Layer 7 of a small transformer language model trained on English Wikipedia (10 layers, counted from 0, width 96).
Take only the direct path to the model's output, skipping the later layers: a vector added to the residual stream pushes a token's score in proportion to its dot product with that token's output vector.

Output vectors of the tokens that the questions are about. A number n stands for (n - 500) times 0.0034.
"tic ": 411,681,374,683,625,456,465,441,639,371,448,504,712,467,504,348,420,375,409,504,716,343,669,663,480,355,524,617,534,511,299,533,448,614,439,625,414,508,524,366,563,336,806,689,369,587,485,345,646,608,523,733,623,555,317,645,678,555,325,616,671,507,477,473,431,647,384,502,381,542,602,322,374,313,346,494,556,181,672,279,506,923,468,489,247,723,617,363,329,583,399,519,485,323,431,421
"d ": 666,456,440,680,559,519,469,459,310,611,514,499,387,616,805,367,420,612,472,536,446,676,516,510,312,522,495,519,616,627,400,557,575,709,638,620,563,592,395,577,108,200,367,371,441,425,536,513,464,846,584,385,388,331,332,571,716,567,565,421,431,366,415,604,656,484,551,510,409,543,364,409,783,413,353,518,600,625,665,437,514,511,591,619,334,463,506,431,227,449,345,664,442,476,449,457
"Not": 546,706,347,468,234,804,496,427,550,149,442,665,598,315,434,478,515,572,523,479,511,490,530,333,397,474,625,517,634,573,583,524,607,611,582,642,446,249,511,444,569,637,638,704,539,455,384,341,418,263,662,580,436,479,546,557,490,527,406,298,742,433,411,393,553,464,437,221,430,420,355,478,506,490,439,533,432,277,517,566,581,632,498,501,545,658,720,617,297,379,577,591,372,710,493,770
"day ": 579,594,641,370,481,626,500,541,575,433,503,517,477,443,330,587,484,384,381,492,635,354,600,820,489,534,504,495,539,680,538,466,255,252,816,507,467,437,526,374,514,420,349,624,537,642,654,359,500,262,585,535,381,249,439,450,532,30,418,559,716,620,660,157,657,397,860,504,401,700,654,284,657,556,417,573,814,260,652,47,452,842,504,286,527,487,798,590,468,500,464,500,435,221,338,737
"been ": 609,540,533,496,759,372,502,265,298,220,489,477,607,278,503,879,425,560,632,318,510,700,649,721,479,418,844,615,280,394,673,673,604,675,788,302,152,461,256,149,390,432,330,349,550,874,564,637,481,554,953,398,259,417,223,548,560,385,439,565,491,715,522,394,636,572,742,265,604,414,200,574,460,332,401,541,326,303,622,247,599,518,405,616,387,372,790,765,310,619,138,719,554,419,597,817
"ni": 676,639,606,711,531,404,495,536,232,492,490,570,683,225,331,830,272,503,603,494,481,745,673,451,412,541,727,247,371,510,510,391,560,636,516,464,516,615,489,361,492,304,460,439,624,500,544,493,691,428,388,333,521,584,453,548,620,319,486,533,578,458,509,520,363,721,367,574,502,522,320,566,589,469,589,592,496,382,547,534,234,751,410,413,492,565,519,380,468,448,410,558,531,416,408,499
"number ": 787,483,328,763,432,501,507,606,766,93,522,426,647,341,608,482,285,692,712,547,553,731,482,703,270,270,299,323,552,692,468,595,530,253,574,565,209,523,616,341,561,812,403,449,450,380,689,520,507,437,559,681,663,339,472,545,496,315,434,303,480,411,498,323,581,935,644,729,262,730,393,569,325,594,571,385,413,311,723,382,260,613,620,507,245,485,569,665,429,618,315,322,452,507,476,566
"strict": 393,395,460,564,584,720,448,398,441,480,503,793,469,453,447,528,374,774,431,308,438,667,513,322,518,645,487,571,494,524,562,535,589,639,276,397,234,503,633,400,326,478,482,320,490,527,558,402,740,264,756,762,436,385,423,482,618,462,324,637,470,463,397,288,632,513,771,494,426,641,387,485,612,476,397,456,580,529,454,438,230,509,453,548,306,578,934,754,475,517,354,507,370,641,363,766
"===": 391,708,682,568,285,643,467,204,638,495,487,592,626,486,628,521,463,260,271,488,460,441,525,274,386,679,515,575,470,573,458,337,610,525,549,821,369,473,344,590,368,488,463,265,549,486,539,553,593,290,442,460,518,440,748,441,576,439,441,427,640,526,423,689,651,584,386,581,435,748,520,402,302,455,723,411,319,353,712,487,561,694,373,298,678,496,419,554,378,647,536,525,663,555,359,511
"an ": 412,607,381,441,442,707,534,461,431,605,536,408,297,672,543,422,460,668,692,363,389,420,488,447,832,696,521,443,313,527,344,616,246,736,465,450,455,618,361,462,579,492,404,407,405,674,600,518,546,502,390,659,406,549,422,560,451,559,551,509,641,541,630,585,578,339,611,398,508,557,401,454,285,476,452,481,551,613,445,502,577,383,583,536,568,387,399,488,509,570,417,353,617,347,458,667
"she ": 688,767,540,479,709,463,456,300,568,403,466,703,626,426,550,445,294,532,645,456,501,436,348,376,671,727,697,344,439,719,290,668,604,676,644,608,300,674,180,529,434,406,273,612,659,766,394,625,229,439,441,366,451,226,295,459,511,633,438,787,879,699,550,521,468,218,623,523,321,540,610,126,428,559,544,398,901,422,515,466,594,462,136,163,354,572,581,621,154,636,192,414,527,760,458,675
"they ": 545,765,490,460,652,621,505,309,590,702,499,477,495,304,364,455,325,690,588,498,675,451,358,490,547,388,690,442,463,723,432,450,523,593,614,601,279,420,384,584,243,385,213,438,599,573,406,639,162,185,722,588,626,174,282,458,521,709,432,595,454,606,526,565,584,479,661,501,441,563,544,319,475,437,438,376,704,548,662,434,519,320,236,225,266,538,712,705,341,611,422,478,750,731,685,756
"to ": 186,372,483,343,616,402,530,602,545,408,523,428,653,531,505,410,393,706,520,523,436,656,600,807,651,538,662,653,360,415,410,575,593,314,616,405,528,559,422,330,475,353,464,546,657,533,539,594,293,289,634,579,511,493,601,410,440,568,578,623,270,603,504,626,381,528,557,509,440,594,497,619,383,211,296,617,457,616,349,450,726,742,460,440,258,493,845,460,303,510,113,323,700,734,560,435
"game ": 617,415,559,678,601,784,490,393,643,426,507,592,901,516,480,745,503,409,562,503,574,549,385,598,387,485,436,640,362,722,511,506,180,178,649,532,394,281,394,555,572,420,593,463,511,455,702,641,408,459,507,624,569,355,498,482,517,175,247,333,641,675,694,522,598,474,657,287,543,475,482,336,308,552,462,434,629,410,695,337,357,607,316,481,398,567,738,578,319,777,308,477,337,323,498,536
"er": 523,466,581,528,504,581,476,529,390,573,513,501,552,351,186,432,575,401,381,504,443,690,286,335,663,584,451,415,514,642,410,521,276,714,388,518,449,638,439,355,640,551,387,450,485,352,544,486,368,587,440,542,502,645,607,510,559,586,632,420,442,484,399,459,333,402,518,520,550,563,553,680,536,511,485,697,625,564,416,313,596,408,539,690,603,440,465,481,416,521,809,442,560,582,440,387
"as ": 280,747,343,359,621,406,551,716,310,365,497,482,341,517,345,567,414,885,340,515,419,584,552,501,651,471,511,711,321,471,425,382,586,358,517,557,428,695,412,429,612,501,569,290,710,567,518,591,494,509,447,601,530,445,475,453,472,698,522,599,305,611,424,552,392,546,435,476,489,627,525,501,439,393,589,556,533,358,476,655,505,644,572,465,463,262,436,400,539,661,439,318,498,549,557,626
"who ": 429,726,366,502,714,899,444,395,603,485,497,712,558,457,670,907,353,752,460,523,301,530,639,461,461,270,408,499,463,525,710,608,582,697,513,418,567,319,294,367,474,322,336,601,546,676,619,413,454,237,573,657,600,237,121,423,461,429,144,388,850,829,446,660,376,544,562,465,661,621,287,379,339,491,575,485,388,833,457,539,269,530,336,185,600,310,891,433,179,698,300,311,595,674,380,721
"k ": 501,644,574,748,628,429,484,410,515,571,506,539,475,732,448,350,657,518,539,513,445,303,425,575,375,632,447,535,519,579,380,209,686,430,489,609,492,544,434,501,515,405,450,730,422,371,535,420,554,689,685,613,529,366,355,549,671,543,452,290,595,542,589,653,471,172,401,529,554,698,494,356,542,497,390,545,626,371,581,259,346,590,400,504,341,557,444,475,514,541,274,611,504,568,632,297
"curr": 333,590,677,530,417,574,512,329,614,543,473,529,490,536,621,712,319,665,663,539,427,653,501,432,192,441,540,486,383,560,509,522,400,407,277,373,307,445,511,470,505,688,601,476,692,486,640,384,532,516,557,709,740,482,564,526,502,297,580,527,490,545,434,505,530,428,692,451,555,414,456,275,598,684,566,576,480,440,428,462,331,528,403,364,340,432,647,671,380,433,379,372,551,548,657,452
"ory ": 540,409,498,619,424,481,473,551,491,486,484,559,476,299,394,407,541,588,707,511,514,384,348,383,671,531,355,508,430,615,595,589,678,439,525,678,400,675,412,400,361,283,707,581,381,374,375,531,484,494,401,605,393,452,416,504,793,599,447,650,302,482,481,448,432,741,695,459,412,430,385,521,421,579,504,666,460,836,670,643,597,404,314,276,271,521,581,451,416,660,552,374,556,655,408,498
"Born": 558,587,490,551,518,614,445,244,332,327,484,742,486,237,568,884,512,674,707,494,618,426,660,250,752,386,580,290,626,411,626,543,427,519,316,486,606,268,486,365,406,468,646,744,518,720,596,588,319,290,491,723,241,491,520,699,555,239,565,400,612,695,573,517,470,565,576,728,441,680,355,268,231,377,320,416,610,390,617,496,377,737,395,257,433,608,492,588,565,548,227,604,265,502,479,671
"ut": 513,571,630,558,489,623,434,521,373,418,492,616,477,498,204,417,430,432,298,467,616,629,436,607,346,552,435,441,559,483,334,425,446,470,404,490,516,539,537,579,603,655,607,521,410,420,474,554,637,552,458,617,304,432,321,627,597,423,664,482,638,453,498,377,294,422,354,540,599,507,527,511,477,525,560,479,382,530,590,610,537,381,367,568,530,467,395,609,632,485,605,667,628,597,437,561
"ly ": 403,578,501,487,589,513,435,525,426,371,480,512,594,406,255,839,471,439,478,503,407,436,671,752,387,264,524,621,587,572,445,742,514,498,758,441,521,338,390,439,594,506,498,626,482,252,675,483,565,549,518,351,275,675,439,632,800,423,582,174,719,698,316,766,587,787,392,474,464,507,320,489,400,590,529,333,382,477,494,515,297,534,554,675,459,593,452,405,513,485,205,272,541,445,543,580
"ed ": 543,579,441,467,445,299,445,523,494,565,480,515,544,382,402,360,728,430,482,462,419,458,361,362,619,477,372,466,774,477,517,492,432,237,505,436,584,603,525,344,678,621,668,608,338,463,655,623,585,611,544,302,406,452,389,623,645,417,526,449,426,518,448,191,522,629,554,318,609,686,554,472,566,433,528,477,545,615,518,390,609,399,609,629,529,446,644,454,601,413,630,440,440,461,562,488
"film": 457,618,547,614,331,562,494,490,474,210,489,628,842,282,532,524,568,648,522,509,470,349,428,309,668,680,829,577,351,574,465,581,445,341,454,605,70,283,429,498,533,441,445,509,691,500,554,486,322,663,685,494,483,449,403,470,500,323,585,395,670,740,607,506,368,660,543,354,387,470,470,324,376,755,549,728,691,245,457,503,391,841,313,415,438,331,566,528,403,870,346,592,454,343,480,613
"its ": 431,665,606,575,431,632,507,576,620,449,492,292,321,612,498,299,314,658,699,426,568,337,432,498,589,283,550,353,273,486,418,445,345,509,653,369,322,597,515,597,602,442,542,322,327,849,537,466,368,505,730,663,434,505,395,521,506,542,569,431,344,466,603,494,636,797,658,278,516,447,505,225,544,384,418,428,508,573,387,376,606,264,572,607,534,391,493,698,566,749,457,647,574,581,656,524
"ular ": 590,579,569,537,381,406,487,479,508,425,476,471,627,233,275,655,522,531,569,575,825,719,395,233,453,437,358,276,293,607,366,613,297,549,613,448,572,286,482,364,554,527,540,534,539,541,657,385,674,328,608,629,504,563,603,660,799,614,592,365,504,499,639,669,441,517,462,480,460,258,484,365,407,634,412,512,206,614,761,407,568,544,404,399,511,529,603,411,561,298,395,557,639,535,474,543
"i": 394,563,690,414,440,290,521,675,593,643,502,616,551,575,285,412,566,301,355,486,472,401,502,621,601,475,640,510,448,507,491,373,510,517,524,434,504,555,441,493,617,397,396,423,578,622,388,559,363,468,532,443,601,458,379,408,554,629,644,653,504,527,533,519,372,574,349,269,543,552,400,463,458,430,453,408,502,615,432,615,355,302,649,726,516,601,540,382,659,347,622,682,519,497,520,563
"ud": 572,563,473,334,457,338,457,448,470,407,504,487,434,467,419,548,445,417,446,398,599,513,538,525,383,526,501,368,557,412,354,592,572,568,336,548,396,653,466,569,331,617,705,617,451,630,595,510,511,411,369,677,288,505,436,684,670,495,471,746,562,560,605,389,293,326,406,643,646,405,440,534,471,601,541,665,437,475,417,543,570,363,303,495,405,463,478,508,721,589,471,558,643,635,514,548
"on ": 426,603,361,468,512,623,508,644,358,463,532,404,221,405,560,455,552,578,563,489,556,470,515,545,529,567,433,571,498,572,448,655,337,378,544,635,460,665,290,577,608,234,540,347,463,558,627,741,293,324,374,767,515,474,425,509,440,678,711,568,452,423,476,578,385,633,643,565,608,691,641,589,306,379,598,650,404,639,477,394,554,561,449,537,522,438,407,473,340,517,417,328,328,544,400,487

Each question shows what one neuron of this layer's MLP adds at an activation of 1. A number n stands for (n - 500) times 0.0017.

n252: 440,586,462,388,582,438,752,445,434,516,467,580,395,555,663,537,366,431,438,500,451,310,525,486,419,427,563,495,483,581,560,377,297,452,422,687,544,571,495,404,383,396,553,535,560,492,578,448,719,564,583,421,484,492,683,476,468,474,445,635,429,539,490,475,470,505,402,412,431,551,570,492,670,508,431,524,638,564,703,460,554,361,549,626,420,515,457,368,597,529,451,500,495,457,492,462
Pushed up most: "d "

n49: 366,529,598,555,567,406,432,584,544,484,512,510,513,536,326,586,482,450,502,520,385,449,409,543,601,370,693,479,505,580,456,468,295,671,554,615,443,503,518,561,466,403,586,384,498,544,485,368,484,542,584,547,559,495,534,452,560,417,370,454,621,587,532,475,619,720,429,389,407,649,420,531,377,477,493,473,641,440,385,415,568,600,536,525,495,488,439,529,277,632,548,552,488,460,538,331
Pushed down most: "ud"

n332: 503,456,542,359,485,451,493,461,372,612,553,621,562,590,441,350,438,503,464,428,418,711,314,511,494,487,541,550,457,520,579,505,649,541,440,562,560,479,712,275,407,538,413,627,487,366,511,541,478,425,524,538,411,558,387,397,370,429,580,573,486,532,411,367,518,527,586,371,687,421,430,486,613,440,375,462,620,521,497,592,428,528,513,680,463,546,646,505,616,571,331,508,459,461,677,613
Pushed up most: "strict"

n48: 507,507,401,533,491,430,442,500,496,531,497,346,475,511,437,321,541,320,533,399,532,433,443,390,430,433,451,610,521,509,594,586,395,647,437,437,486,572,424,517,648,592,327,500,472,465,615,587,638,478,517,526,556,496,535,575,503,566,526,569,555,573,548,479,393,403,427,576,534,538,428,537,560,408,465,503,472,481,570,370,451,536,632,575,586,543,527,469,523,463,464,507,506,644,502,595
Pushed up most: "er"

n162: 484,462,412,447,460,490,511,476,738,642,394,460,259,546,436,404,406,406,520,571,395,610,478,405,661,433,463,456,552,494,509,503,416,477,509,456,383,527,604,558,588,513,497,270,571,562,436,535,671,481,482,599,524,426,558,666,470,497,492,390,577,512,458,644,491,625,587,539,556,476,709,605,419,386,509,319,251,584,458,217,485,666,381,423,688,808,510,588,554,466,342,661,506,525,414,442
Pushed up most: "==="

n93: 467,473,398,579,345,583,503,648,476,490,492,547,397,437,487,545,595,382,482,631,392,519,497,533,567,423,471,339,510,513,495,465,495,562,595,550,505,627,531,596,428,620,717,429,551,451,550,477,570,381,493,510,574,468,457,441,373,368,362,627,411,390,638,567,514,534,421,589,502,561,522,581,561,456,536,483,564,384,535,569,289,458,440,509,489,624,535,452,578,281,513,537,507,510,401,513
Which two tokens does it push up most, strongest first? "ni", "number "

n242: 539,535,454,628,500,621,536,519,567,442,480,436,273,577,520,575,507,570,535,538,531,621,551,561,462,524,540,520,542,457,480,417,522,413,429,589,560,572,502,451,476,460,415,595,482,522,512,533,630,525,510,270,348,488,458,531,449,572,498,355,517,446,450,469,474,642,292,458,545,550,569,423,608,552,500,206,521,580,524,449,553,608,351,585,524,430,456,502,543,545,360,276,525,431,570,675
Pushed up most: "ly "

n175: 265,388,463,469,552,528,534,523,562,505,634,686,485,514,478,572,624,594,500,623,515,564,341,564,588,568,510,502,395,362,411,436,430,467,598,596,465,512,407,580,477,480,362,458,384,469,408,550,616,478,585,546,467,651,597,327,544,401,520,479,445,462,431,390,466,528,558,545,621,489,502,538,609,572,462,506,538,665,419,507,383,415,557,500,498,595,488,511,516,428,490,512,373,510,421,473
Pushed up most: "strict"

n18: 626,467,601,405,537,582,515,578,483,662,466,509,452,485,569,257,566,462,421,549,395,586,367,536,500,529,450,341,469,500,515,540,376,640,403,495,370,481,377,444,465,447,487,662,552,515,261,365,495,533,507,476,478,547,495,631,572,510,461,490,532,451,455,481,624,590,525,557,540,467,436,505,643,540,514,603,500,661,445,515,384,430,485,576,409,582,436,587,555,564,487,619,366,615,462,379
Pushed down most: "as "

n96: 458,373,497,488,822,358,410,610,410,521,573,516,491,659,533,497,469,693,385,433,395,466,557,634,675,489,523,601,539,500,546,395,775,407,450,378,436,539,546,477,585,522,451,452,394,532,620,645,405,479,503,625,554,643,440,759,451,614,444,394,647,454,338,470,386,291,415,366,500,494,565,552,386,474,543,447,439,469,419,530,432,653,563,472,599,492,512,387,514,457,465,503,543,425,338,500
Which two tokens does it push up most, strongest first? "as ", "to "

n145: 497,352,410,419,567,522,503,404,497,579,648,522,599,557,487,383,536,437,612,540,438,420,513,468,617,485,630,392,497,367,407,515,543,459,552,599,410,545,441,490,620,597,539,492,450,516,395,329,353,587,492,561,554,508,512,607,418,346,472,520,582,520,443,517,530,441,450,514,512,507,314,484,565,518,354,282,609,450,548,426,434,455,434,423,528,463,588,608,766,627,652,692,442,399,578,540
Pushed down most: "on "

n201: 523,344,517,489,431,574,430,452,542,443,557,518,431,381,514,440,456,469,358,369,552,426,759,443,454,560,589,466,672,500,556,481,682,571,471,700,491,505,392,585,492,452,414,509,482,439,443,513,269,308,437,503,481,436,411,478,544,539,556,527,467,604,535,543,700,475,517,555,608,564,431,664,556,375,445,669,631,492,538,452,457,429,390,534,455,406,348,411,430,747,503,533,414,503,484,742
Pushed down most: "ular "

n88: 510,584,406,466,461,549,439,387,563,719,525,550,520,524,400,487,481,468,463,423,404,502,497,500,502,672,595,448,447,602,553,611,372,521,324,522,551,453,647,586,486,305,415,457,663,446,390,559,400,552,459,594,548,617,434,522,364,566,402,536,476,564,598,421,528,550,478,520,401,486,440,505,385,519,652,480,408,526,502,468,524,500,665,565,411,470,440,539,397,617,537,393,498,520,460,603
Which two tokens does it push up most, strongest first? "an ", "they "

n340: 537,428,527,519,360,384,605,570,521,599,451,482,427,599,641,642,486,579,415,448,515,413,505,381,473,558,400,522,401,549,592,559,528,518,541,425,498,603,378,314,475,480,626,490,433,512,365,522,561,339,345,530,584,481,562,435,520,483,528,582,514,565,439,421,473,302,474,560,545,475,459,455,426,422,542,389,644,463,550,442,553,649,649,602,504,649,473,449,484,526,603,474,529,553,491,466
Pushed down most: "film"

n198: 481,537,532,372,542,522,336,485,392,645,526,507,534,526,434,364,596,649,539,588,559,485,537,460,674,480,446,537,460,558,412,586,304,442,424,585,530,555,533,429,454,376,415,473,625,371,591,490,516,531,482,494,490,547,619,459,434,518,458,431,603,497,465,559,431,419,596,619,470,564,712,443,604,394,587,711,419,490,515,363,603,421,523,485,664,439,330,451,575,503,570,347,423,588,458,334
Which two tokens does it push up most, strongest first? "er", "on "

n231: 516,443,585,675,539,573,590,524,629,419,527,454,412,553,314,544,422,504,528,528,651,511,586,513,603,466,476,587,446,463,643,408,410,546,553,498,561,502,481,534,490,573,539,620,492,496,395,427,562,380,492,548,504,382,548,505,370,494,504,519,491,433,457,353,486,485,426,489,519,525,577,612,299,500,544,564,424,442,560,493,483,565,424,504,458,437,582,437,432,369,526,453,558,496,471,520
Pushed down most: "d "

n94: 524,368,657,545,680,360,469,547,396,348,707,592,456,575,597,581,521,460,460,544,546,472,546,483,447,477,500,531,424,544,411,442,567,397,601,502,597,561,498,556,507,525,445,439,459,521,583,360,502,431,461,530,419,455,418,581,580,491,522,433,378,521,550,606,453,449,560,421,409,572,386,604,531,309,579,676,517,461,500,502,466,553,632,531,540,467,350,569,541,375,385,528,441,556,516,410
Pushed down most: "they "

n316: 450,470,647,542,558,583,602,553,498,458,558,480,488,374,435,469,343,471,459,580,563,437,440,582,343,531,415,569,561,418,549,472,550,472,458,483,582,462,461,622,564,516,590,477,449,332,560,548,552,520,395,513,442,761,507,528,355,795,456,493,444,567,547,407,507,459,552,620,465,502,557,403,505,646,566,436,459,453,591,475,358,502,615,444,493,502,528,491,594,427,355,390,448,527,514,440
Pushed down most: "been "

n191: 237,762,639,438,507,507,459,574,459,295,194,717,315,325,521,566,497,342,375,548,591,544,419,535,570,590,452,670,543,514,510,439,477,475,403,538,507,536,446,560,503,268,511,602,568,657,550,640,497,452,370,668,483,503,596,391,620,531,606,657,382,563,471,500,549,487,582,308,671,520,723,626,425,612,627,488,443,378,467,555,437,397,584,568,448,506,563,616,346,205,504,293,443,601,326,489
Which two tokens does it push up most, strongest first? "on ", "as "

n134: 456,401,454,459,441,422,685,627,605,478,468,384,529,611,639,653,540,500,395,417,375,549,591,546,534,507,543,628,473,407,502,459,519,525,486,502,615,415,573,493,435,503,654,370,330,457,360,464,495,563,509,439,570,514,493,549,480,552,541,559,476,321,534,573,518,421,536,458,519,473,529,505,517,457,618,587,540,509,525,589,396,534,348,351,332,478,520,599,514,441,497,590,544,563,415,397
Pushed up most: "to "

n38: 505,523,418,470,488,519,680,457,511,512,367,352,495,525,538,475,589,548,567,572,429,543,587,453,575,594,298,495,524,336,422,454,556,464,537,620,651,656,387,522,407,559,556,566,444,493,453,536,505,551,560,449,594,452,657,401,464,445,481,500,466,536,445,528,461,493,410,519,451,426,629,539,482,416,385,419,436,440,502,605,438,558,473,487,463,614,521,543,493,630,646,463,530,397,557,354
Pushed down most: "been "

n33: 529,528,427,553,550,431,322,355,497,636,528,506,631,555,542,377,688,550,526,442,535,448,468,414,487,659,385,589,471,557,494,367,591,378,361,315,536,524,420,518,312,576,431,751,560,649,473,418,567,431,585,447,338,404,506,514,579,509,656,760,901,305,452,390,485,424,494,331,547,530,398,475,531,559,581,575,383,485,539,503,406,368,378,580,522,383,379,456,593,543,598,522,587,586,536,548
Pushed up most: "ud"

n128: 510,398,485,372,563,441,529,377,456,393,519,464,575,396,495,374,467,662,429,404,518,411,533,463,532,524,412,478,475,493,532,563,379,562,363,440,416,479,556,617,592,438,645,525,447,578,354,621,485,446,512,578,471,480,507,556,464,556,453,663,452,603,472,423,360,565,387,615,588,425,413,668,471,551,477,464,429,524,655,547,611,530,512,535,628,573,425,537,444,587,376,549,598,645,397,530
Pushed down most: "day "

n277: 363,472,638,614,358,485,507,531,547,438,503,487,384,541,523,485,451,558,531,554,554,585,469,740,460,332,497,331,520,616,621,573,403,453,547,463,668,367,516,538,586,482,477,320,439,354,541,567,517,642,546,462,375,790,536,513,376,550,545,332,418,532,529,542,386,535,386,523,599,463,568,343,425,539,621,405,615,513,481,444,479,561,592,513,414,448,557,539,316,602,569,414,479,486,596,343
Pushed up most: "ly "

n248: 583,381,481,607,489,486,450,572,622,487,462,421,425,590,511,500,632,628,629,469,591,559,462,524,434,500,414,553,581,473,404,485,396,580,313,425,497,407,613,503,485,627,337,677,533,373,526,439,481,547,530,572,390,505,395,408,387,453,469,451,551,381,662,572,426,533,550,516,600,575,407,316,720,500,410,577,332,492,482,550,475,618,474,651,521,412,399,512,477,503,528,601,558,561,342,476
Pushed down most: "she "

n123: 393,288,463,620,392,552,488,382,668,545,435,419,571,405,604,486,492,531,405,407,407,612,431,598,532,480,479,574,592,370,575,657,638,451,525,389,530,428,546,381,505,550,451,401,701,397,457,539,614,518,508,506,548,397,553,482,487,477,498,495,510,379,537,532,599,497,411,641,623,357,669,497,479,557,606,467,516,467,540,424,533,568,515,544,431,408,503,468,507,570,475,317,442,701,388,476
Which two tokens does it push up most, strongest first? "number ", "to "

n244: 666,513,492,606,549,548,548,412,397,572,489,570,503,607,461,408,414,533,554,601,407,458,526,629,400,515,545,602,529,531,515,557,444,513,598,400,410,556,532,525,524,508,377,552,417,626,441,604,474,401,520,527,537,475,500,603,448,472,516,352,376,500,630,483,272,609,505,440,471,325,490,545,571,432,526,535,432,515,432,679,539,668,483,402,487,500,423,457,539,332,383,565,701,436,425,352
Pushed down most: "strict"

n183: 576,484,478,444,571,626,509,520,434,489,527,388,405,385,440,463,598,455,455,373,372,578,628,378,478,534,685,513,489,427,287,450,649,455,305,411,517,528,500,614,532,455,464,437,430,561,567,468,389,433,301,395,651,423,483,554,548,365,449,521,361,503,591,427,503,583,479,525,498,644,443,503,476,482,586,606,563,692,548,420,467,439,391,595,509,547,603,622,559,526,431,619,596,649,546,625
Pushed down most: "tic "

n283: 482,500,421,371,475,506,653,535,537,494,412,405,398,489,573,439,455,463,621,481,400,571,485,585,246,416,566,526,428,602,540,644,422,794,470,550,419,552,347,584,460,549,373,453,411,594,489,380,506,549,522,417,548,423,409,497,583,660,635,604,475,358,360,546,350,598,650,524,505,440,652,614,583,597,473,418,408,436,475,355,500,506,699,611,480,615,324,519,470,469,500,683,388,582,407,462
Pushed up most: "d "

n308: 710,456,447,326,635,620,528,630,428,429,614,488,389,536,479,423,346,640,449,458,529,480,495,460,682,467,577,427,312,416,503,412,485,432,441,468,622,525,523,550,502,533,407,609,502,510,434,512,468,490,346,450,404,436,556,630,456,513,512,566,548,540,586,505,640,422,487,656,502,369,458,521,497,413,404,290,559,590,383,526,490,521,492,493,525,495,431,432,490,487,545,505,787,592,540,590
Pushed up most: "an "

n168: 558,582,535,483,487,355,468,458,663,480,603,624,458,500,605,558,521,488,477,449,505,418,503,550,408,553,380,721,487,365,551,419,400,534,421,438,628,575,592,524,332,479,660,361,360,551,419,422,378,574,464,375,529,493,511,634,553,566,665,512,616,521,626,595,542,462,596,485,502,421,403,412,495,519,505,436,492,604,491,450,415,544,493,410,480,415,508,479,599,473,439,578,502,430,507,349
Which two tokens does it push up most, strongest first? "d ", "k "

n223: 421,478,524,489,565,387,505,508,611,449,530,542,602,621,433,477,589,463,529,593,545,427,435,529,671,472,393,577,468,531,507,453,583,419,500,585,644,521,427,532,336,449,514,462,494,561,639,577,560,515,462,568,577,624,527,445,421,535,379,440,466,538,456,527,569,427,485,377,426,435,596,443,472,537,545,453,452,519,504,518,409,436,592,392,430,514,574,451,376,658,321,483,522,484,542,482
Which two tokens does it push up most, strongest first? "game ", "to "

n199: 470,507,463,461,731,449,552,553,594,596,495,525,448,443,522,624,580,471,489,479,488,490,572,359,490,668,425,719,361,431,466,532,406,418,493,532,379,526,431,559,628,443,428,505,500,507,585,518,507,620,476,469,593,336,486,552,644,582,502,512,679,498,507,551,468,363,558,656,572,477,540,408,534,565,538,530,412,381,458,483,523,466,483,307,494,432,453,475,330,512,369,445,480,537,412,480
Which two tokens does it push up most, strongest first? "she ", "who "

n70: 547,558,504,543,623,641,544,442,465,473,715,430,489,498,593,414,530,378,546,556,348,611,608,536,523,490,547,479,436,544,379,566,450,454,461,502,545,561,445,450,519,478,563,381,588,510,454,487,445,500,538,529,571,404,579,397,356,531,498,429,500,458,484,518,453,562,395,554,412,549,466,570,481,390,462,505,487,651,569,410,460,357,500,570,518,564,574,539,466,500,558,438,426,475,484,468
Pushed up most: "on "

n331: 454,536,516,462,357,584,622,382,525,458,685,635,601,519,775,398,472,474,539,535,342,418,415,487,546,553,621,685,583,370,478,539,503,547,642,500,393,439,418,559,518,442,449,431,564,602,653,518,422,571,674,398,253,595,446,195,608,554,567,450,437,565,479,518,403,466,497,570,426,463,585,370,266,608,417,482,384,448,405,655,500,587,434,558,577,625,598,482,353,418,590,570,257,307,742,431
Pushed up most: "film"

n12: 399,553,445,434,500,520,475,445,404,377,441,482,522,572,490,601,399,477,462,542,540,568,367,561,478,630,496,453,520,402,565,507,429,531,465,589,456,443,536,470,447,502,447,407,505,548,528,644,476,490,564,623,428,444,482,458,542,467,509,477,435,553,476,482,540,538,564,472,447,432,636,538,512,487,532,342,578,623,544,510,504,409,541,515,548,583,490,516,474,511,408,439,523,695,550,496
Pushed up most: "they "

n71: 433,544,537,481,487,568,637,552,614,468,582,524,520,545,527,595,344,481,471,479,431,391,569,551,559,528,431,641,460,392,562,450,449,411,541,495,523,449,588,566,306,403,513,409,491,469,570,478,578,531,479,474,458,555,433,500,607,478,620,350,543,528,454,468,559,617,526,333,300,484,529,579,438,410,567,333,458,530,585,544,449,691,692,548,543,498,490,410,530,410,531,364,491,402,521,594
Pushed up most: "ly "

n164: 470,443,402,556,483,686,293,457,537,562,412,483,527,460,358,540,380,556,508,526,577,553,497,301,574,526,690,511,444,505,606,480,464,469,454,287,425,418,508,602,578,528,596,371,456,559,563,625,418,449,628,531,403,569,473,631,642,545,464,668,532,563,469,546,523,521,411,578,474,579,364,628,527,577,510,604,328,652,423,476,477,387,631,503,564,410,423,485,533,582,390,620,393,402,459,277
Pushed down most: "day "

n172: 435,392,538,608,510,623,444,554,682,615,454,442,555,581,568,460,568,418,429,291,497,581,597,233,388,441,626,330,497,619,406,533,482,547,425,384,451,561,618,651,396,389,443,458,491,374,451,615,619,627,678,348,469,550,364,385,618,497,595,571,519,645,608,437,497,460,399,382,463,602,664,497,525,522,550,446,477,479,548,449,405,592,472,416,758,462,678,539,458,666,149,582,357,503,321,513
Pushed down most: "as "

n299: 462,298,541,532,548,571,337,472,453,462,669,656,668,530,472,681,512,350,491,543,572,422,410,589,345,549,405,563,389,566,554,460,345,450,618,459,544,596,618,432,542,436,539,446,348,542,607,458,612,475,490,540,541,473,419,662,482,460,387,432,404,624,483,514,519,449,555,684,473,469,381,599,498,465,500,506,510,536,440,503,437,432,556,528,562,561,475,521,581,535,376,351,438,429,557,482
Pushed up most: "game "